Layer 2 of a small transformer language model trained on English Wikipedia (8 layers, counted from 0, width 64).
A neuron's activation on a vector x is GELU(weights . x + bias), where the dot is the dot product.

Input weights of the MLP neurons that the questions are about. A number n stands for n times 0.0098.
n19 (bias -0.059): -12 -24 35 65 20 -3 23 -10 -13 -8 -11 1 -47 -29 6 -53 -29 17 -51 -28 -31 2 3 2 -79 -27 -60 -14 10 26 -13 -27 -14 24 13 -28 24 -4 -41 -12 28 31 7 11 31 46 -25 37 -21 6 -4 -14 0 3 -37 -17 -16 -35 -26 29 -26 10 5 19
n22 (bias -0.006): 6 -64 24 -34 11 -4 9 38 59 2 11 -20 -7 -20 -60 -71 -14 27 -15 21 15 37 -8 -20 0 -45 12 33 11 -21 -19 13 -48 22 9 -28 2 9 18 -7 56 9 5 -17 58 27 36 -17 34 -10 34 28 30 -23 1 -24 39 -9 -45 -10 -14 2 39 -54
n31 (bias 0.009): -10 30 8 -55 17 23 1 10 -8 -9 -51 -20 -33 -16 -26 -24 -7 31 14 12 34 -25 4 9 9 -13 41 -31 16 20 17 -2 39 78 48 7 -6 53 21 -7 31 -44 -18 -54 -16 -15 16 -6 8 -6 -17 27 19 -26 22 14 -24 20 5 -45 -3 18 5 -35
n40 (bias -0.005): 14 -23 -27 12 -63 29 -5 22 9 37 -41 35 10 39 -94 46 19 13 -19 -21 -10 19 35 -3 7 1 -3 -1 17 1 14 -19 2 -8 -29 -23 -49 -21 -34 -9 1 11 41 -45 42 -23 -28 2 -31 30 -18 -22 2 -14 -15 -14 34 -19 15 -3 -31 64 -15 20
n43 (bias -0.012): -57 -2 48 25 35 -30 -19 32 -4 12 -4 -24 9 55 11 4 -26 15 2 -58 16 35 20 -11 -41 -37 21 -61 -9 -6 -17 -1 -47 4 -32 26 13 -3 -37 -11 -25 17 26 9 55 1 1 -7 -49 9 50 -7 -25 -9 -6 45 9 18 -15 3 -24 0 -36 -14
n50 (bias -0.070): 31 -26 52 -3 -6 12 8 6 33 -23 -7 0 43 -4 -3 -8 -26 -7 9 15 25 35 -52 -1 -28 -46 12 -24 -30 -36 -27 8 19 -18 35 -24 5 23 -44 -8 -7 32 14 -25 5 36 -17 4 -18 -29 2 -1 -22 -28 -1 -45 33 -4 17 2 16 -8 64 12
n72 (bias -0.022): 12 2 -21 -10 7 5 2 -6 28 -1 -5 20 -18 -74 -7 -4 47 -33 38 27 7 5 -16 30 34 -27 -3 -62 -6 20 13 12 -30 -12 -75 4 21 -5 18 -24 29 19 16 24 -2 -4 26 -24 56 7 23 -15 -12 55 39 -50 -22 1 -1 22 -7 -16 4 5
n79 (bias -0.031): -46 -1 -40 -9 21 10 -11 21 24 -31 0 30 10 -10 -9 42 -21 -38 -12 -22 -25 47 -2 -18 -53 -18 15 -13 -15 -64 -72 16 23 69 7 -54 -33 1 -35 34 7 3 -14 45 -13 62 -11 13 -8 13 28 12 -11 62 4 -15 -13 -51 -34 -80 37 -10 30 -18
n82 (bias 0.013): 9 -4 -36 -21 -20 5 40 43 1 8 62 -12 -21 -13 21 17 -37 -2 -32 18 36 1 -16 -44 -85 32 8 -71 -11 -25 0 35 -15 38 -3 68 53 -45 -10 8 -37 22 34 -19 1 72 8 -59 47 20 22 25 39 66 -25 12 -25 0 -9 -19 32 30 43 48
n92 (bias -0.041): 0 -15 -25 -20 -70 23 -36 21 75 27 12 31 31 -36 24 7 -35 10 -31 19 -17 -53 -19 -3 42 -10 -51 27 -13 10 -10 -18 -18 -26 27 6 -16 8 15 -22 -8 -15 -8 -12 -44 -12 3 19 11 -12 -29 -29 -15 3 11 -26 47 -30 -16 -91 -39 -8 -9 -5
n113 (bias 0.007): 4 17 -16 37 9 7 -6 -4 -36 -27 21 -32 -28 -15 34 -22 27 -13 13 -17 25 7 -7 -23 3 -7 -85 -18 -49 -8 -20 33 38 52 7 44 -35 -33 7 35 -15 15 53 1 -18 -57 17 16 14 -4 -2 -33 38 0 -12 -10 56 -25 -15 6 -46 -15 -57 -35
n143 (bias -0.013): -68 12 28 43 -29 43 -9 13 -30 3 -49 26 6 -18 -25 63 22 -23 8 21 30 59 25 -25 -12 45 1 -7 49 11 -48 -40 -41 15 16 -29 -7 -3 -15 -53 11 25 15 28 10 -1 -5 -5 -36 -37 -24 9 -28 4 28 -26 -19 2 -6 9 -14 -23 -25 14
n181 (bias -0.044): 15 43 -15 21 33 21 -65 5 7 37 -9 -7 -28 21 25 10 46 -59 13 -11 -17 7 -59 19 44 -43 17 7 29 -34 -5 -38 10 4 22 7 31 23 20 -37 16 -2 -14 23 1 1 -6 -10 2 -1 -43 77 5 11 -26 47 45 -2 -28 16 28 53 -19 -51
n183 (bias -0.038): 20 44 -5 -1 -36 37 6 6 8 -15 1 4 4 -34 17 2 -8 41 42 15 37 13 -29 -10 5 64 6 3 -36 -48 14 27 -15 -23 -1 26 0 -4 -36 -45 -28 15 18 21 44 -8 -7 -50 21 -33 24 -5 -58 -7 -30 -31 25 6 1 -16 -43 14 -6 3
n194 (bias -0.013): -24 -17 -49 -42 -46 -24 -37 19 5 -75 21 -8 34 38 14 31 8 11 -26 22 31 -41 -9 -2 5 -8 -5 -11 -8 0 22 40 -19 -27 -16 12 30 -13 33 -52 39 -22 -39 -39 -42 66 0 -12 -23 37 -41 -25 -60 -19 24 22 30 13 -31 7 -14 -74 -4 -26
n233 (bias -0.000): 3 -25 27 -8 -29 -20 6 4 -1 -12 -16 -28 0 -16 15 30 -39 -7 -11 37 37 -31 -16 -27 19 6 -26 -9 -24 9 -1 -1 -7 25 0 -17 20 -23 -6 -34 39 -7 22 -74 -32 40 23 20 34 -10 -8 -14 24 -4 2 15 6 19 28 21 -47 -2 44 -3
n254 (bias -0.034): 30 -11 -35 -24 -58 36 22 25 -44 -37 2 -9 -49 -78 -66 -27 26 -1 12 -17 -9 21 37 -22 22 35 -5 6 -44 17 35 -7 8 -12 -27 -23 -12 13 -24 -4 -38 -32 2 -25 16 14 20 -45 -42 4 28 -7 26 42 -1 -24 -2 -21 38 -43 31 19 40 1

Each question shows a token from some text and the vector x that enters the MLP there. A number n stands for n times 0.034.

"ball ": -26 -70 -35 -28 33 -30 11 -4 -2 14 -43 -42 19 24 -7 46 4 9 -22 25 -7 -22 -4 42 54 30 -17 -39 12 -33 55 26 31 -30 50 -33 -27 -39 27 16 -27 -13 -15 19 42 -65 46 7 -24 -20 -37 16 26 57 -58 -29 -19 27 -10 42 -12 -17 19 15
The most active neuron and its activation: n40, at about 1.1

"s": -31 -82 -27 -32 46 -18 25 4 15 19 -32 -26 6 4 23 27 -12 15 -12 -9 12 -40 -7 23 50 11 -19 -32 19 -23 41 29 27 -31 77 -57 -15 -33 30 27 -17 -32 -4 53 47 -33 51 -14 -34 -17 -28 12 8 39 -37 -28 -35 17 30 21 -41 -25 8 12
The most active neuron and its activation: n31, at about 0.15

"y": -11 -73 -17 -45 19 -15 15 2 5 29 -23 -30 12 -17 38 52 -18 25 -26 -5 7 -39 -12 39 50 35 -16 -24 39 -45 57 4 24 -36 58 -65 -22 -33 32 21 -6 -25 -5 54 42 -25 48 -16 -46 -10 -37 18 7 47 -28 -15 -40 15 14 14 -39 -17 13 9
Which of these neurons fires most? n92

"ann": -31 -63 -34 -2 53 -11 15 -10 -5 49 -29 -21 8 16 21 43 -10 26 -17 1 -9 -41 -12 17 31 38 -34 -47 33 -57 26 20 23 -46 58 -62 -5 -37 30 5 -37 1 3 28 38 -56 32 7 -41 -22 -3 14 17 45 -25 -28 -25 25 37 41 -8 -26 39 -11
The most active neuron and its activation: n143, at about 0.22

"tim": -33 -54 2 -20 39 -31 7 12 -20 39 -30 -40 -10 -2 20 38 25 28 -14 -22 11 -48 -40 37 42 12 4 -36 26 -39 42 32 16 -43 69 -62 -16 -38 17 22 -44 -34 6 12 58 -77 41 4 -26 -8 -13 -4 26 44 -15 -15 -23 36 13 27 -11 -30 17 -2
Which of these neurons fires most? n31

"ong": -20 -73 -5 -13 28 -2 16 12 -12 20 -31 -24 13 -18 10 29 -15 16 -17 -5 1 -45 14 28 20 29 -21 -27 18 -38 26 34 26 -39 64 -72 -4 -42 19 -11 -42 4 -6 54 52 -47 41 0 -21 -25 -15 30 31 58 -50 -17 -37 6 1 37 -41 8 20 20
Which three neurons fire most, strongest first? n19, n143, n183

"m": -26 -69 17 -31 56 -1 33 1 16 22 -32 -34 29 -12 32 39 1 20 -11 -12 -11 -33 15 50 27 0 -17 -50 21 -38 46 13 25 -14 56 -59 -2 -70 20 12 -45 -4 -8 51 45 -57 35 -9 -41 -16 -27 15 11 39 -42 -24 -19 16 26 25 -18 -25 12 10
Which of these neurons fires most? n43

"in ": -26 -61 -6 -34 56 -4 23 3 -14 5 -29 -35 23 -12 5 37 2 8 -15 18 -23 -39 -6 43 21 7 -5 -47 11 -34 47 32 42 -32 60 -57 -6 -13 20 19 -26 2 -10 40 48 -45 44 -4 -41 -22 -27 21 18 31 -70 -18 -30 21 2 53 -31 -10 15 5
Which of these neurons fires most? n31

"et ": -20 -71 -23 -42 48 -11 21 -15 -1 4 -22 -35 32 11 5 40 3 9 -24 27 -20 -40 2 46 23 11 -20 -44 7 -39 43 35 34 -30 56 -60 -14 -41 37 5 -27 9 5 18 43 -42 36 10 -43 -19 -17 19 27 41 -59 -23 -15 21 11 45 -24 -26 32 19
Which of these neurons fires most? n233

"tr": -15 -65 -54 -30 59 -1 22 0 0 38 -58 -36 20 10 26 28 9 26 2 5 -15 -37 -1 29 20 18 -28 -35 25 -46 33 10 17 -11 43 -49 -6 -63 19 9 -28 17 24 28 47 -34 50 22 -45 -31 -16 30 8 49 -44 -34 -24 18 4 20 -1 -35 31 -4
Which of these neurons fires most? n79